Layer 4 of a small transformer language model trained on English Wikipedia (8 layers, counted from 0, width 128).
A neuron's activation on a vector x is GELU(weights . x + bias), where the dot is the dot product.

Input weights of the MLP neurons that the questions are about. A number n stands for (n - 500) times 0.0019.
n8 (bias -0.210): 716 280 550 643 541 411 403 382 511 466 564 677 462 598 549 507 432 424 644 438 419 699 416 497 510 400 554 530 514 697 475 622 403 400 233 422 399 489 540 308 402 344 659 707 486 580 716 415 555 572 568 433 575 724 590 413 387 431 529 680 368 305 528 353 433 465 339 318 672 385 670 327 350 586 432 547 468 563 720 556 523 655 464 386 637 471 475 507 859 490 511 427 576 423 581 656 641 408 253 606 331 658 370 431 329 472 473 336 571 415 549 436 496 514 525 431 525 418 467 445 678 507 366 472 431 531 703 518
n28 (bias -0.094): 545 552 361 524 389 734 500 429 382 497 369 491 350 607 335 690 658 528 180 369 530 633 437 659 339 365 510 516 597 418 503 600 372 459 606 487 656 430 650 612 480 622 282 479 597 543 386 447 607 543 611 475 537 540 500 401 322 510 538 479 518 469 390 585 534 433 586 708 705 447 289 459 568 332 435 296 510 573 564 437 312 701 447 448 500 573 493 591 574 451 524 431 772 503 346 680 305 735 324 608 493 546 238 490 455 520 392 531 551 477 512 511 507 443 611 670 439 422 557 583 548 650 614 387 425 500 369 483
n39 (bias -0.019): 588 528 169 309 496 690 254 524 500 556 590 497 543 385 473 530 566 348 518 449 342 422 489 354 544 613 474 440 368 676 413 552 508 566 572 381 496 453 418 587 504 594 774 649 762 507 549 697 552 500 573 619 497 352 188 600 365 393 433 441 651 319 539 622 529 479 634 385 603 405 352 568 485 625 510 531 619 350 518 305 594 432 389 687 542 493 271 602 730 601 500 418 588 368 365 648 416 460 574 353 532 372 394 570 548 489 483 606 457 116 647 527 441 568 634 604 569 264 492 631 612 534 370 475 473 590 514 634
n57 (bias -0.133): 351 396 466 542 759 385 500 503 468 622 554 676 581 580 518 510 500 446 528 365 395 389 500 611 385 364 614 459 451 624 439 555 371 827 340 676 631 412 465 428 262 473 601 591 487 413 486 710 628 444 549 504 347 474 266 552 500 510 553 712 314 535 510 513 321 614 724 549 633 378 559 430 449 607 395 417 372 651 418 343 351 625 617 493 564 629 374 422 787 607 497 563 530 478 567 482 672 506 559 487 620 397 579 573 409 548 369 577 418 497 675 494 598 406 405 335 555 464 578 577 521 468 303 389 376 537 460 619
n69 (bias -0.138): 396 435 812 490 413 526 424 352 305 575 423 496 379 644 236 445 505 559 218 424 808 557 457 561 436 671 466 604 607 284 631 733 290 255 393 616 581 736 696 754 706 296 495 550 500 357 429 525 332 351 697 623 630 776 690 652 376 406 280 465 537 436 322 556 625 140 325 649 735 434 510 429 443 534 612 532 630 495 388 552 239 572 423 636 576 261 524 338 445 469 623 505 500 385 601 678 240 419 373 622 429 697 378 718 555 671 491 301 835 254 417 560 729 361 888 106 495 332 134 265 568 610 708 908 572 647 547 490
n81 (bias -0.136): 534 404 446 410 380 598 503 529 531 591 414 533 395 268 425 612 500 500 439 403 510 684 401 769 663 422 426 512 621 595 330 554 623 520 500 218 730 507 669 611 385 593 370 442 394 510 377 427 436 542 484 595 663 489 510 484 357 527 483 320 431 548 414 600 556 227 475 391 506 514 333 537 663 486 719 622 560 487 386 600 361 381 540 265 608 661 493 583 434 596 534 442 400 527 517 521 433 608 584 426 461 455 476 385 455 574 484 527 383 427 495 437 722 474 817 671 698 489 549 294 547 576 619 556 516 611 361 533
n82 (bias -0.061): 422 475 520 531 539 667 578 592 520 458 576 678 396 188 440 439 460 723 449 459 589 549 352 335 469 536 490 439 538 678 616 617 497 259 455 404 477 411 455 663 647 490 480 578 526 448 538 524 612 304 628 465 516 404 500 516 397 645 329 456 554 243 366 334 520 382 416 452 676 570 398 355 447 460 510 597 671 555 400 567 503 589 438 486 500 548 530 503 462 312 608 391 439 449 514 545 458 414 356 676 448 534 531 598 674 363 313 394 580 335 516 587 531 412 583 691 727 274 542 568 459 565 553 690 540 554 719 437
n114 (bias -0.232): 526 558 509 554 358 432 623 553 318 513 461 646 753 244 583 302 338 452 293 446 556 695 436 570 710 588 111 400 673 321 586 500 555 570 473 418 564 633 304 474 577 552 531 509 722 110 427 455 163 653 658 537 585 778 441 414 504 773 384 575 462 456 487 567 303 513 473 571 603 654 403 441 747 443 562 561 646 704 504 515 396 646 360 281 581 487 487 248 357 344 364 757 508 531 536 450 405 664 629 629 559 504 391 566 252 370 333 343 556 277 541 426 761 867 513 611 517 604 206 344 428 700 393 560 500 416 534 233
n136 (bias -0.055): 618 572 483 571 645 536 715 474 553 576 442 445 727 661 237 528 639 449 619 503 296 483 351 750 442 453 691 497 356 552 486 500 327 510 740 524 362 432 433 555 362 401 311 489 446 621 291 754 540 543 553 460 446 335 607 578 422 402 479 182 384 402 612 596 452 629 620 496 559 432 574 500 413 497 576 416 486 436 359 385 707 497 516 450 714 567 527 589 789 500 500 528 500 484 461 439 496 281 576 381 473 443 471 483 542 541 510 516 243 500 554 475 616 442 366 662 427 525 561 493 539 440 374 514 175 467 447 507
n150 (bias -0.162): 571 581 446 220 475 264 618 448 528 631 342 345 295 244 488 488 637 435 339 490 324 413 596 533 388 685 355 385 751 469 585 489 541 480 504 612 595 561 727 209 390 419 358 444 691 481 593 488 370 494 720 545 564 703 666 467 370 673 440 453 563 433 687 530 546 561 422 417 496 569 334 480 566 261 507 413 450 618 523 483 482 577 557 464 661 417 837 307 485 719 661 730 635 419 973 500 415 479 549 347 534 432 233 610 373 477 515 472 562 367 595 563 468 527 519 393 438 520 516 595 619 699 300 420 360 467 388 500
n177 (bias -0.207): 445 597 514 528 425 472 536 497 371 536 517 476 614 693 457 548 634 661 390 385 212 507 617 685 525 493 514 437 558 654 267 584 418 415 549 550 473 497 469 693 513 564 369 337 647 477 337 380 510 601 422 482 415 504 391 526 549 558 385 603 544 558 417 572 487 523 486 555 452 433 400 535 396 370 360 427 389 324 337 551 409 611 375 430 595 701 656 609 567 524 257 673 615 457 342 815 493 641 451 588 632 493 472 414 434 805 487 604 459 577 477 445 597 597 547 604 476 539 669 549 473 622 527 277 198 700 369 490
n203 (bias 0.024): 391 620 263 637 303 594 655 319 434 594 311 449 519 511 546 288 511 603 427 547 280 584 574 397 577 566 623 281 531 359 571 661 274 453 500 439 708 464 518 504 493 686 533 761 592 458 526 440 411 604 579 508 373 496 570 446 458 525 441 409 426 467 581 607 678 373 549 636 449 526 577 494 477 322 466 335 574 440 511 547 795 411 377 548 589 368 461 351 683 448 417 394 507 679 493 552 447 221 417 528 493 634 564 431 698 410 487 669 414 346 409 526 844 542 564 463 691 545 466 710 431 471 564 482 394 700 427 379
n216 (bias -0.057): 436 457 496 565 422 496 347 592 668 478 555 622 303 564 638 617 466 524 591 279 617 591 408 493 542 536 489 294 521 496 537 401 410 489 450 482 518 460 362 306 412 537 761 576 738 529 667 461 332 453 482 563 366 651 377 634 618 432 565 345 670 379 551 629 334 463 316 424 511 418 322 351 417 590 393 584 621 427 660 615 648 456 589 500 396 318 615 546 872 330 395 637 306 578 435 593 543 431 489 371 453 458 527 425 352 392 709 493 481 369 487 421 584 591 641 458 675 625 407 481 960 542 389 357 531 552 583 530
n220 (bias -0.205): 545 306 408 504 178 585 523 481 632 720 355 530 283 327 572 614 318 437 652 382 487 663 480 594 367 566 425 531 429 521 443 659 557 692 518 470 690 544 717 303 537 696 576 510 396 394 649 401 497 484 680 661 588 642 566 580 256 476 524 341 381 538 587 497 503 440 374 514 539 361 368 410 575 644 706 577 621 593 700 575 387 510 465 367 546 476 517 518 465 601 524 458 289 571 363 479 518 566 480 422 513 648 589 404 357 422 468 522 517 270 600 422 566 487 558 389 671 336 447 448 601 556 460 687 469 453 467 463
n233 (bias -0.201): 493 390 692 289 632 324 452 603 293 452 546 453 504 601 658 584 593 442 510 462 373 513 539 431 577 513 550 396 447 580 635 254 441 480 459 690 464 409 398 424 461 421 658 439 520 277 631 479 351 580 503 695 588 539 526 497 497 544 585 597 500 329 766 563 513 529 434 564 447 472 591 427 552 383 525 398 523 804 401 471 540 536 558 388 600 433 470 558 559 630 360 352 439 692 357 621 528 515 414 592 413 531 528 426 598 497 423 458 418 314 590 503 733 438 500 605 480 424 421 476 599 602 323 341 442 504 806 260
n319 (bias -0.065): 393 568 347 290 482 304 540 536 535 684 476 554 746 632 478 566 648 585 514 427 433 517 544 318 621 619 514 437 490 527 253 731 664 579 521 287 473 682 349 357 463 215 670 336 389 503 411 436 409 444 454 461 471 271 473 542 636 655 629 604 485 497 617 543 513 560 223 347 442 717 528 552 453 507 565 685 557 593 622 506 465 487 579 307 475 479 456 475 433 466 376 500 592 398 648 333 529 469 418 382 589 433 447 548 779 343 570 340 517 487 598 614 458 477 419 340 565 507 585 542 673 479 439 527 532 639 513 358
n326 (bias -0.173): 422 281 467 500 573 259 568 455 466 648 576 617 500 504 589 403 688 446 511 286 554 475 450 605 732 252 625 470 503 684 504 357 293 754 447 544 561 370 466 328 360 562 652 575 446 518 431 462 570 554 447 731 454 617 390 600 583 563 879 548 372 500 849 584 442 284 496 563 586 385 362 488 512 541 374 503 464 547 540 423 412 446 628 500 663 616 416 417 838 726 500 604 397 490 504 664 630 510 546 493 305 288 599 444 511 445 404 606 347 507 542 395 530 658 562 522 522 496 443 294 535 421 315 453 442 531 419 602
n332 (bias -0.005): 430 338 278 411 569 365 626 487 475 430 362 568 455 539 430 620 328 461 532 483 284 687 575 530 597 507 643 234 550 658 548 652 453 563 547 376 701 315 511 524 735 531 606 536 373 452 373 590 636 495 440 562 478 544 246 474 494 296 571 461 527 577 459 193 273 572 295 387 641 384 472 447 335 665 527 464 541 558 538 607 551 734 503 464 413 532 555 612 683 425 461 457 413 450 335 500 380 670 386 550 372 371 573 423 592 688 546 572 514 407 673 398 511 445 583 589 510 431 439 400 576 621 672 394 474 403 587 631
n335 (bias -0.116): 538 524 381 461 490 349 405 625 388 573 385 377 876 404 457 529 560 421 560 508 488 537 799 497 649 576 686 590 443 519 435 533 530 585 441 634 500 608 448 478 451 534 309 365 407 436 343 546 329 542 425 648 510 336 586 657 517 643 597 220 521 494 485 623 475 586 520 586 420 441 436 650 272 538 515 509 466 586 494 530 601 618 462 561 487 433 559 425 497 508 456 631 394 324 542 402 382 407 509 657 485 662 323 633 545 472 500 349 528 384 483 492 545 482 444 526 538 644 497 657 516 420 587 414 340 762 473 565
n343 (bias -0.103): 433 594 526 561 490 417 519 556 311 544 533 497 678 620 441 503 513 711 450 451 387 426 688 563 436 545 401 588 437 653 291 528 414 391 411 484 442 533 544 701 326 474 517 245 643 657 355 449 210 492 443 372 500 433 564 444 479 597 446 463 683 393 561 402 474 587 514 500 584 349 637 556 434 417 367 633 562 416 385 349 500 682 536 558 469 617 310 480 447 538 556 772 455 533 612 517 596 454 576 430 765 704 497 500 463 349 608 506 651 556 453 427 611 578 471 443 543 538 568 652 471 723 526 400 250 712 497 445
n354 (bias -0.047): 511 421 553 537 424 357 614 453 511 546 401 307 560 477 453 568 413 407 644 479 349 557 664 447 510 665 553 464 323 416 544 484 564 452 503 597 644 712 254 394 538 533 359 412 497 435 672 422 678 572 505 576 533 378 408 345 525 511 606 458 455 441 421 537 495 538 485 579 521 605 596 360 321 635 436 503 453 563 456 527 564 462 395 408 584 316 439 546 461 537 626 372 680 482 543 465 421 459 495 567 519 560 279 506 520 464 591 467 511 455 625 636 440 478 472 497 497 526 445 546 649 526 533 451 387 595 500 514
n377 (bias -0.171): 437 382 709 514 576 654 342 441 423 517 582 454 515 409 576 399 493 484 295 432 355 450 622 707 410 607 438 585 650 490 452 425 558 521 457 551 597 531 747 624 386 821 521 549 355 342 486 464 296 379 609 576 481 500 620 542 488 239 507 413 530 590 412 464 544 591 572 489 516 364 451 687 692 559 513 555 429 419 473 355 548 548 503 663 404 447 568 600 406 482 393 553 344 606 429 607 697 452 401 503 383 521 658 608 511 332 452 674 637 559 671 379 427 537 425 511 651 461 379 528 413 243 650 578 300 798 440 425
n402 (bias 0.002): 524 445 503 542 666 389 544 276 598 559 636 561 400 556 351 587 459 503 587 413 480 336 699 536 490 550 445 462 565 486 524 644 514 586 500 391 483 480 486 428 349 578 497 752 584 366 271 304 575 473 615 547 465 624 386 416 646 476 433 517 586 503 436 461 338 375 717 605 613 457 629 363 377 555 477 513 253 487 449 473 434 422 424 532 585 483 421 340 684 629 300 608 666 574 645 561 400 601 526 681 291 426 575 708 371 435 526 646 630 559 418 394 566 719 480 374 493 453 229 395 530 767 422 238 582 463 589 565
n474 (bias -0.092): 158 812 457 431 342 405 559 459 397 584 477 589 558 480 539 588 446 581 361 302 546 543 484 692 463 578 244 355 618 524 324 599 507 392 427 424 490 417 503 594 277 477 463 380 691 565 374 517 385 351 458 514 482 643 565 484 476 578 483 371 496 639 612 519 500 424 535 640 585 357 350 514 645 328 564 350 447 451 493 506 540 523 506 538 542 701 563 493 538 386 385 500 526 564 687 563 385 769 548 326 698 317 594 344 551 624 682 515 480 455 566 484 657 461 367 544 611 490 660 517 485 575 407 392 466 550 403 477
n492 (bias -0.204): 330 517 560 402 234 394 359 500 557 737 406 407 788 486 526 714 581 546 511 431 393 442 711 477 431 486 556 500 543 567 340 513 401 623 391 465 531 549 475 433 576 626 493 418 586 401 533 343 382 577 544 710 536 507 616 467 522 496 554 429 370 635 631 550 590 614 478 543 298 419 371 539 370 429 416 339 497 297 381 503 510 646 652 330 547 514 787 104 593 494 578 439 463 284 725 632 493 542 520 638 732 402 577 390 349 539 444 532 406 513 610 454 718 545 542 500 504 357 431 673 601 680 424 569 412 538 321 416
n499 (bias -0.083): 475 533 469 442 452 646 507 397 436 503 361 543 259 475 848 688 546 555 461 408 541 548 290 550 308 324 472 497 590 401 497 357 559 567 485 427 510 355 683 615 555 458 585 443 583 623 551 536 420 377 826 452 651 701 578 358 234 532 324 461 390 521 545 326 427 517 430 486 487 434 660 589 507 387 339 323 555 469 493 395 558 566 548 486 696 482 674 446 497 484 673 329 486 557 471 566 372 652 490 567 615 493 675 390 229 605 382 598 698 563 579 331 611 637 597 529 612 526 642 453 574 511 407 514 448 343 638 386

Each question shows a token from some text and the vector x that enters the MLP there. A number n stands for (n - 500) times 0.013.

" |": 607 468 529 516 491 566 609 426 435 506 456 299 502 481 384 460 520 285 446 716 580 433 596 580 417 571 571 403 298 487 453 417 608 627 401 659 505 401 492 393 432 569 514 555 489 440 597 430 468 538 489 385 692 529 539 605 457 523 545 593 563 541 486 493 623 518 539 589 471 471 525 319 468 450 403 436 442 542 551 584 505 481 659 549 494 538 557 428 467 629 535 531 471 380 444 439 390 531 502 601 490 508 593 417 551 557 498 541 427 517 455 397 339 407 453 424 475 499 464 580 441 599 374 487 598 614 474 540
Which neuron lights up most? n150

"ol": 512 485 591 610 444 549 551 590 335 517 518 489 508 375 478 411 509 576 317 684 497 314 533 515 443 551 510 383 390 486 384 395 548 388 435 531 432 562 582 641 422 553 454 438 444 502 443 570 457 467 518 517 723 451 586 395 455 501 545 423 671 585 480 416 604 548 511 535 539 537 549 340 434 480 471 380 373 413 505 507 448 472 698 515 314 506 356 562 589 612 365 499 375 373 496 449 504 570 536 550 546 444 705 359 510 680 602 432 478 617 483 416 610 460 387 511 538 466 552 601 551 575 498 457 655 591 528 454
The two highest activations, in order: n343, n474

" up": 665 536 415 368 354 487 524 652 372 502 480 404 575 541 451 452 444 600 432 795 408 427 479 528 499 574 494 350 223 469 543 505 504 511 553 675 436 501 523 589 552 530 375 546 480 531 396 453 585 543 379 500 662 441 475 570 566 556 568 506 570 495 544 617 537 453 480 484 462 620 430 317 481 506 342 485 488 503 585 599 453 424 570 434 549 533 513 327 562 418 457 539 431 370 457 507 578 486 515 546 626 422 488 503 589 632 557 477 468 537 463 404 320 400 283 555 457 720 449 665 575 427 485 490 731 599 431 508
Which neuron lights up most? n335

" G": 642 396 475 537 538 606 465 482 551 439 538 429 547 476 402 385 506 469 335 742 573 459 461 515 461 589 631 409 322 417 616 454 644 590 475 571 434 444 382 460 483 573 569 483 442 419 563 484 438 518 542 287 680 545 560 526 416 418 478 584 525 510 361 376 596 389 507 669 400 571 504 291 406 490 384 577 582 458 636 541 444 633 645 649 435 434 484 462 389 572 388 486 434 387 459 523 299 376 461 593 497 491 623 546 567 561 552 535 495 562 473 384 441 530 443 426 465 591 538 481 490 536 432 565 775 570 679 509
The most active neuron and its activation: n69, at about 5

" ": 589 347 465 489 518 671 604 503 524 482 458 447 422 490 500 587 518 365 460 773 554 442 473 591 406 476 547 441 332 456 407 463 566 633 489 429 562 365 528 421 472 572 513 527 414 515 478 532 606 572 532 421 657 612 558 574 383 475 597 573 517 606 423 432 527 420 490 483 477 463 505 312 467 502 388 472 471 558 582 571 436 469 566 435 691 506 469 433 504 547 544 520 431 441 390 483 408 435 505 645 403 460 589 513 422 549 420 602 485 534 440 368 539 546 553 546 550 535 570 516 490 442 454 483 881 486 442 580
Which neuron lights up most? n499

" to": 477 594 509 469 495 398 578 578 433 473 553 329 570 597 410 430 431 468 518 731 511 680 570 547 402 588 608 362 341 561 457 510 650 435 486 499 388 434 370 524 475 590 482 509 430 509 442 484 542 561 536 605 660 476 470 657 617 487 583 473 530 550 471 565 659 414 498 510 464 523 431 299 461 381 449 604 527 500 621 552 501 424 636 346 457 495 527 374 497 503 387 561 423 316 536 398 476 371 565 475 598 488 549 441 556 564 613 480 374 494 467 459 416 488 244 481 569 466 543 670 567 385 555 480 822 418 323 451
Which neuron lights up most? n319

"p": 507 539 615 464 563 542 605 637 488 400 577 497 617 523 380 456 504 634 407 769 520 310 439 403 449 553 446 503 425 425 455 459 616 482 547 519 392 436 394 528 466 578 516 448 544 399 441 344 487 569 515 502 686 491 502 574 520 517 604 733 581 720 533 504 444 458 586 528 568 585 505 300 372 505 517 641 422 427 446 512 461 361 609 445 529 521 346 444 404 438 442 496 504 362 512 463 569 407 501 519 540 407 452 600 546 394 611 491 379 698 468 418 369 456 486 556 622 465 592 605 380 496 495 489 656 552 428 421
Which neuron lights up most? n319

"7": 536 549 541 741 484 568 618 447 453 457 463 533 447 653 345 478 456 467 456 636 469 399 555 546 425 486 516 468 214 447 436 489 446 463 437 580 449 378 529 483 513 537 453 543 486 598 566 605 497 580 456 450 677 411 548 470 483 438 488 564 467 615 405 470 501 571 521 495 542 487 426 326 517 464 348 564 325 487 404 570 455 552 534 447 484 445 443 406 425 520 514 475 527 478 440 584 321 528 559 613 448 446 493 503 451 650 511 565 382 614 455 376 372 454 454 464 557 492 613 648 597 532 462 453 735 573 453 696
Which neuron lights up most? n28

" When": 530 522 440 469 447 594 653 508 434 508 475 331 500 470 437 451 517 414 632 692 463 629 525 568 501 480 526 416 494 511 544 484 480 466 498 604 377 350 645 477 428 531 489 495 588 625 565 453 391 567 561 416 672 509 493 553 508 500 561 655 499 586 407 466 407 491 417 538 433 511 536 332 569 427 356 477 467 447 583 547 514 527 562 446 459 476 545 303 368 440 487 470 546 319 427 396 316 341 563 513 599 399 458 543 507 686 591 548 303 636 467 352 449 497 548 505 601 677 639 556 509 489 492 506 738 497 392 664
Which neuron lights up most? n150

" |\n": 603 540 462 565 607 627 638 482 409 435 495 421 476 503 330 507 488 338 496 583 545 557 556 590 381 524 534 390 318 422 554 448 604 469 441 646 495 455 457 491 457 470 533 520 504 461 585 395 473 513 570 340 686 664 511 641 418 550 549 615 500 623 533 352 496 623 530 610 424 524 565 299 489 479 453 341 460 626 504 605 443 494 617 489 521 552 470 443 532 604 356 402 469 357 310 479 336 523 477 622 523 465 584 422 568 697 513 538 375 538 478 387 421 405 438 374 432 574 649 659 495 480 322 443 754 517 492 474
The two highest activations, in order: n233, n57

" h": 620 557 380 483 508 589 501 584 494 438 527 496 579 457 393 409 465 434 406 790 491 403 504 404 483 636 491 412 410 432 590 447 580 573 595 616 534 384 504 464 587 438 477 382 455 461 657 517 593 540 556 487 678 566 367 563 502 495 470 582 614 624 492 550 639 392 513 415 528 627 539 351 445 439 429 510 533 530 692 590 464 478 599 403 585 404 379 467 417 473 433 559 469 423 381 367 453 484 435 392 538 505 470 456 452 502 638 620 418 660 460 391 362 517 541 331 347 461 528 474 488 371 567 590 797 530 455 487
Which neuron lights up most? n319

" B": 485 465 478 503 571 605 543 540 559 435 473 465 550 488 536 558 575 489 339 808 666 483 422 548 446 485 458 410 295 532 591 464 539 473 574 425 399 446 515 541 370 611 593 528 426 622 452 373 482 529 514 421 662 521 577 459 366 496 415 543 502 538 357 345 572 428 469 587 474 615 511 327 580 327 459 501 561 471 616 617 457 507 624 525 400 464 559 492 437 471 404 398 435 385 438 493 327 383 486 567 536 402 551 527 518 624 490 592 393 634 461 349 422 662 496 542 527 662 622 548 445 505 556 579 782 564 453 529
The two highest activations, in order: n499, n82

" of": 540 576 535 455 440 551 606 512 562 428 453 396 511 462 407 398 508 458 489 778 559 626 540 481 394 654 593 372 294 425 487 500 648 557 432 617 508 390 434 475 404 517 501 569 361 633 608 412 470 549 451 518 679 540 550 562 386 467 588 364 397 566 463 502 607 587 512 648 471 527 397 329 326 400 534 497 576 453 553 580 462 570 581 490 422 508 570 405 522 434 446 600 437 385 346 416 488 494 533 452 542 495 550 482 426 498 624 463 563 510 471 381 556 432 375 546 512 428 582 660 551 464 554 547 788 374 310 572
The most active neuron and its activation: n220, at about 4.1

"I": 640 522 527 629 442 511 511 453 434 542 495 464 605 529 421 305 344 585 426 626 425 527 610 557 455 485 501 438 338 449 399 532 456 384 341 514 478 499 522 507 447 560 506 555 436 632 599 489 404 461 558 313 712 401 557 564 536 445 453 592 458 554 435 385 457 516 488 545 416 646 499 288 427 585 534 373 457 549 568 622 486 567 661 525 390 521 363 621 466 567 493 583 432 340 365 612 401 457 425 655 498 555 673 401 520 550 613 583 381 599 494 424 319 483 347 575 505 523 505 609 498 554 364 405 678 539 565 418
Which neuron lights up most? n8

"aces": 432 514 524 591 562 507 630 561 331 510 431 441 556 479 547 458 474 436 468 596 494 455 448 545 468 623 543 380 307 331 428 505 627 444 483 579 496 357 535 495 476 581 316 451 483 517 768 466 461 529 472 413 718 534 497 475 426 407 543 743 603 482 455 480 555 591 561 614 480 501 504 336 365 311 552 331 458 489 446 471 462 488 648 700 380 482 461 442 515 444 433 471 396 336 473 667 563 471 547 523 653 522 609 427 573 518 564 606 290 486 514 400 578 437 407 564 546 670 334 613 625 449 460 412 626 708 437 395
The most active neuron and its activation: n203, at about 5.6

"ob": 490 540 626 446 459 567 529 578 338 486 604 524 521 494 427 449 517 590 435 841 420 418 611 397 500 453 508 375 312 579 495 418 591 492 571 610 506 440 613 536 458 640 381 502 652 563 721 537 561 531 547 451 669 623 493 537 452 439 445 546 484 488 596 481 487 500 449 483 512 583 540 325 431 486 472 571 306 448 424 529 419 507 619 469 435 459 404 501 336 478 503 489 497 534 460 515 450 399 313 572 597 305 514 419 530 573 482 522 495 618 460 351 527 484 360 609 490 505 652 586 408 466 535 538 695 508 405 573
The most active neuron and its activation: n177, at about 1.4

" (": 596 513 462 460 529 736 557 511 502 475 481 460 390 478 446 491 455 425 461 700 594 428 477 577 414 455 400 379 389 484 483 393 526 612 432 630 497 363 463 459 473 557 517 476 423 549 510 356 569 496 537 304 691 516 584 589 466 450 565 627 550 565 567 438 724 513 511 500 407 457 629 310 469 468 497 316 566 397 481 623 394 481 644 483 498 508 540 386 602 506 510 605 444 415 580 389 421 536 469 625 558 555 571 479 649 518 486 560 409 585 475 386 394 536 414 467 398 430 439 548 557 542 333 482 898 383 535 518
The three highest activations, in order: n499, n402, n492

".": 548 564 546 492 484 578 496 544 523 521 475 439 486 550 576 421 492 472 436 684 532 554 506 608 403 500 552 397 343 447 275 453 641 424 525 577 537 450 408 527 524 526 391 519 487 479 643 418 348 544 488 356 684 679 588 588 533 546 612 634 610 556 468 499 465 505 407 540 416 547 495 365 657 431 394 426 490 530 514 600 456 496 622 540 459 494 567 435 492 419 386 364 467 444 439 498 494 440 534 574 475 453 469 460 473 639 537 458 315 666 444 385 462 448 505 526 532 489 611 530 451 488 518 478 857 481 393 505
The two highest activations, in order: n474, n492

"9": 499 540 569 740 453 643 562 497 462 556 448 536 429 552 453 461 454 477 290 578 526 438 584 616 461 459 504 403 264 370 368 472 543 439 352 589 410 423 518 527 483 445 448 503 487 637 560 489 421 482 485 463 711 458 485 487 385 475 503 649 504 599 457 456 500 553 461 570 504 521 421 342 400 440 395 420 427 534 511 553 468 532 632 413 514 515 469 487 549 565 462 565 488 300 460 583 356 564 525 608 529 432 541 484 480 596 548 492 385 648 468 393 452 501 517 545 525 569 561 575 686 488 385 370 690 464 502 630
Which neuron lights up most? n28

" transl": 644 498 586 429 495 580 539 596 413 611 490 455 473 552 531 409 634 381 392 769 425 344 507 535 399 549 590 425 343 479 512 410 444 412 574 556 435 520 445 500 440 472 466 335 381 453 463 457 434 502 525 515 672 400 502 601 431 508 636 620 409 542 450 463 481 541 564 451 467 594 424 233 648 592 443 511 491 510 719 518 459 479 655 380 456 580 416 589 441 479 286 555 515 385 384 507 443 520 683 587 724 308 593 439 546 666 592 568 466 612 510 403 308 516 521 635 486 405 426 486 569 436 440 436 703 366 544 465
Which neuron lights up most? n233

" does": 621 601 392 419 448 460 671 551 394 382 542 398 564 514 515 299 534 425 375 674 404 549 553 524 350 555 539 395 307 528 510 519 614 417 402 517 421 431 392 489 480 482 395 429 618 591 458 521 406 576 516 369 678 552 382 559 533 539 542 683 416 508 360 489 450 341 503 569 472 572 594 352 743 414 376 475 425 466 521 563 507 456 664 517 511 547 533 470 456 529 378 591 436 440 562 467 346 326 528 492 654 476 603 465 609 694 649 569 402 492 495 418 511 440 514 522 525 567 473 717 476 614 508 402 753 478 342 568
Which neuron lights up most? n474

" by": 529 579 526 488 472 457 621 559 523 608 470 355 514 559 444 303 503 492 550 764 543 506 610 527 460 516 608 384 311 402 430 564 571 483 452 632 435 490 365 462 483 577 479 465 409 472 504 522 426 503 500 507 678 552 524 599 470 548 671 422 444 511 499 487 486 532 601 456 446 603 327 285 417 498 442 556 611 459 613 574 499 480 675 551 484 491 579 469 431 451 474 606 436 285 462 444 377 440 565 504 611 400 572 350 450 531 558 472 363 643 468 415 403 553 420 509 577 527 473 506 663 388 434 545 772 346 410 520
The most active neuron and its activation: n492, at about 3.9

" was": 590 549 560 494 525 649 559 578 394 384 423 418 494 504 419 461 436 487 457 701 484 475 686 611 397 567 601 365 404 413 573 541 513 374 453 573 433 464 506 490 598 524 366 596 588 564 595 274 485 526 516 333 681 412 509 605 518 459 443 490 582 621 350 486 629 411 548 564 465 554 516 321 604 416 506 411 358 439 458 581 496 523 588 502 517 529 591 386 438 470 439 662 501 360 432 470 395 386 532 492 553 556 530 456 577 545 619 603 394 531 465 402 367 425 567 550 423 424 333 488 519 592 483 557 708 583 326 683
Which neuron lights up most? n69

" after": 582 622 382 497 309 674 600 461 407 622 440 332 472 565 313 518 460 456 567 747 455 624 573 602 459 655 548 329 357 433 430 540 426 485 551 554 427 403 394 453 586 638 442 542 489 583 506 578 401 552 521 434 688 498 433 560 447 561 574 488 492 535 457 489 548 531 484 600 455 583 403 328 465 460 399 520 439 483 554 532 529 507 576 382 363 529 600 393 528 464 440 536 511 358 417 396 426 386 556 522 598 368 417 448 420 619 548 444 382 566 479 401 427 563 402 470 529 649 576 593 578 528 564 453 790 370 429 622
Which neuron lights up most? n492

"unt": 471 545 498 582 593 607 596 649 613 468 531 383 673 444 531 305 504 437 449 700 412 264 416 547 553 591 578 339 286 435 362 521 697 554 505 603 376 453 483 576 477 549 388 449 515 432 448 277 581 530 447 580 693 507 563 547 517 404 505 667 477 439 464 566 363 520 484 500 534 540 610 316 336 439 535 505 435 489 608 567 491 459 618 404 492 485 341 483 495 475 364 533 568 367 442 450 421 457 518 452 651 465 532 442 514 587 561 553 390 609 481 400 558 546 553 372 458 636 697 571 402 516 547 518 591 397 489 560
The two highest activations, in order: n177, n136

" the": 536 619 439 546 475 640 485 505 561 493 494 370 466 418 414 545 455 324 443 956 552 565 566 530 461 479 587 386 338 446 425 471 581 523 428 512 557 503 494 460 464 516 498 528 441 530 590 433 448 556 572 464 694 426 577 490 348 490 510 403 511 509 476 493 524 479 517 484 465 522 447 324 491 540 539 424 530 439 567 597 464 523 574 364 496 542 495 518 459 454 513 408 438 344 488 372 428 439 493 505 581 548 586 457 491 574 622 514 429 564 475 377 486 387 522 507 523 493 490 558 648 542 503 569 799 481 371 532
The most active neuron and its activation: n220, at about 5

" Bud": 474 515 542 474 513 616 548 599 512 479 689 334 604 499 434 492 508 518 321 847 483 256 441 443 487 498 676 435 304 583 607 380 601 538 409 556 520 328 396 515 537 582 584 500 528 585 449 569 449 505 453 238 669 435 497 595 457 477 417 391 510 582 497 382 571 437 381 540 537 544 413 317 721 437 336 540 456 449 587 521 427 476 662 660 349 432 589 670 525 465 463 453 448 480 567 426 344 519 584 561 476 366 600 578 470 571 500 571 610 514 483 381 425 427 417 439 427 520 395 523 524 418 504 572 628 727 534 544
Which neuron lights up most? n377

"en": 552 497 513 613 550 542 569 595 531 418 452 434 565 425 512 411 533 490 578 797 536 435 520 360 423 508 635 328 313 518 591 559 580 323 344 581 378 609 530 535 477 570 443 390 520 582 512 349 491 544 479 495 655 381 561 581 465 512 505 472 547 434 427 625 486 457 602 434 507 583 464 294 516 463 380 550 488 446 576 559 464 538 639 674 405 491 520 442 554 523 445 557 397 539 346 408 580 367 611 516 591 451 542 430 511 503 527 551 504 483 442 408 361 565 402 432 556 563 407 552 438 504 625 521 616 405 607 572
Which neuron lights up most? n335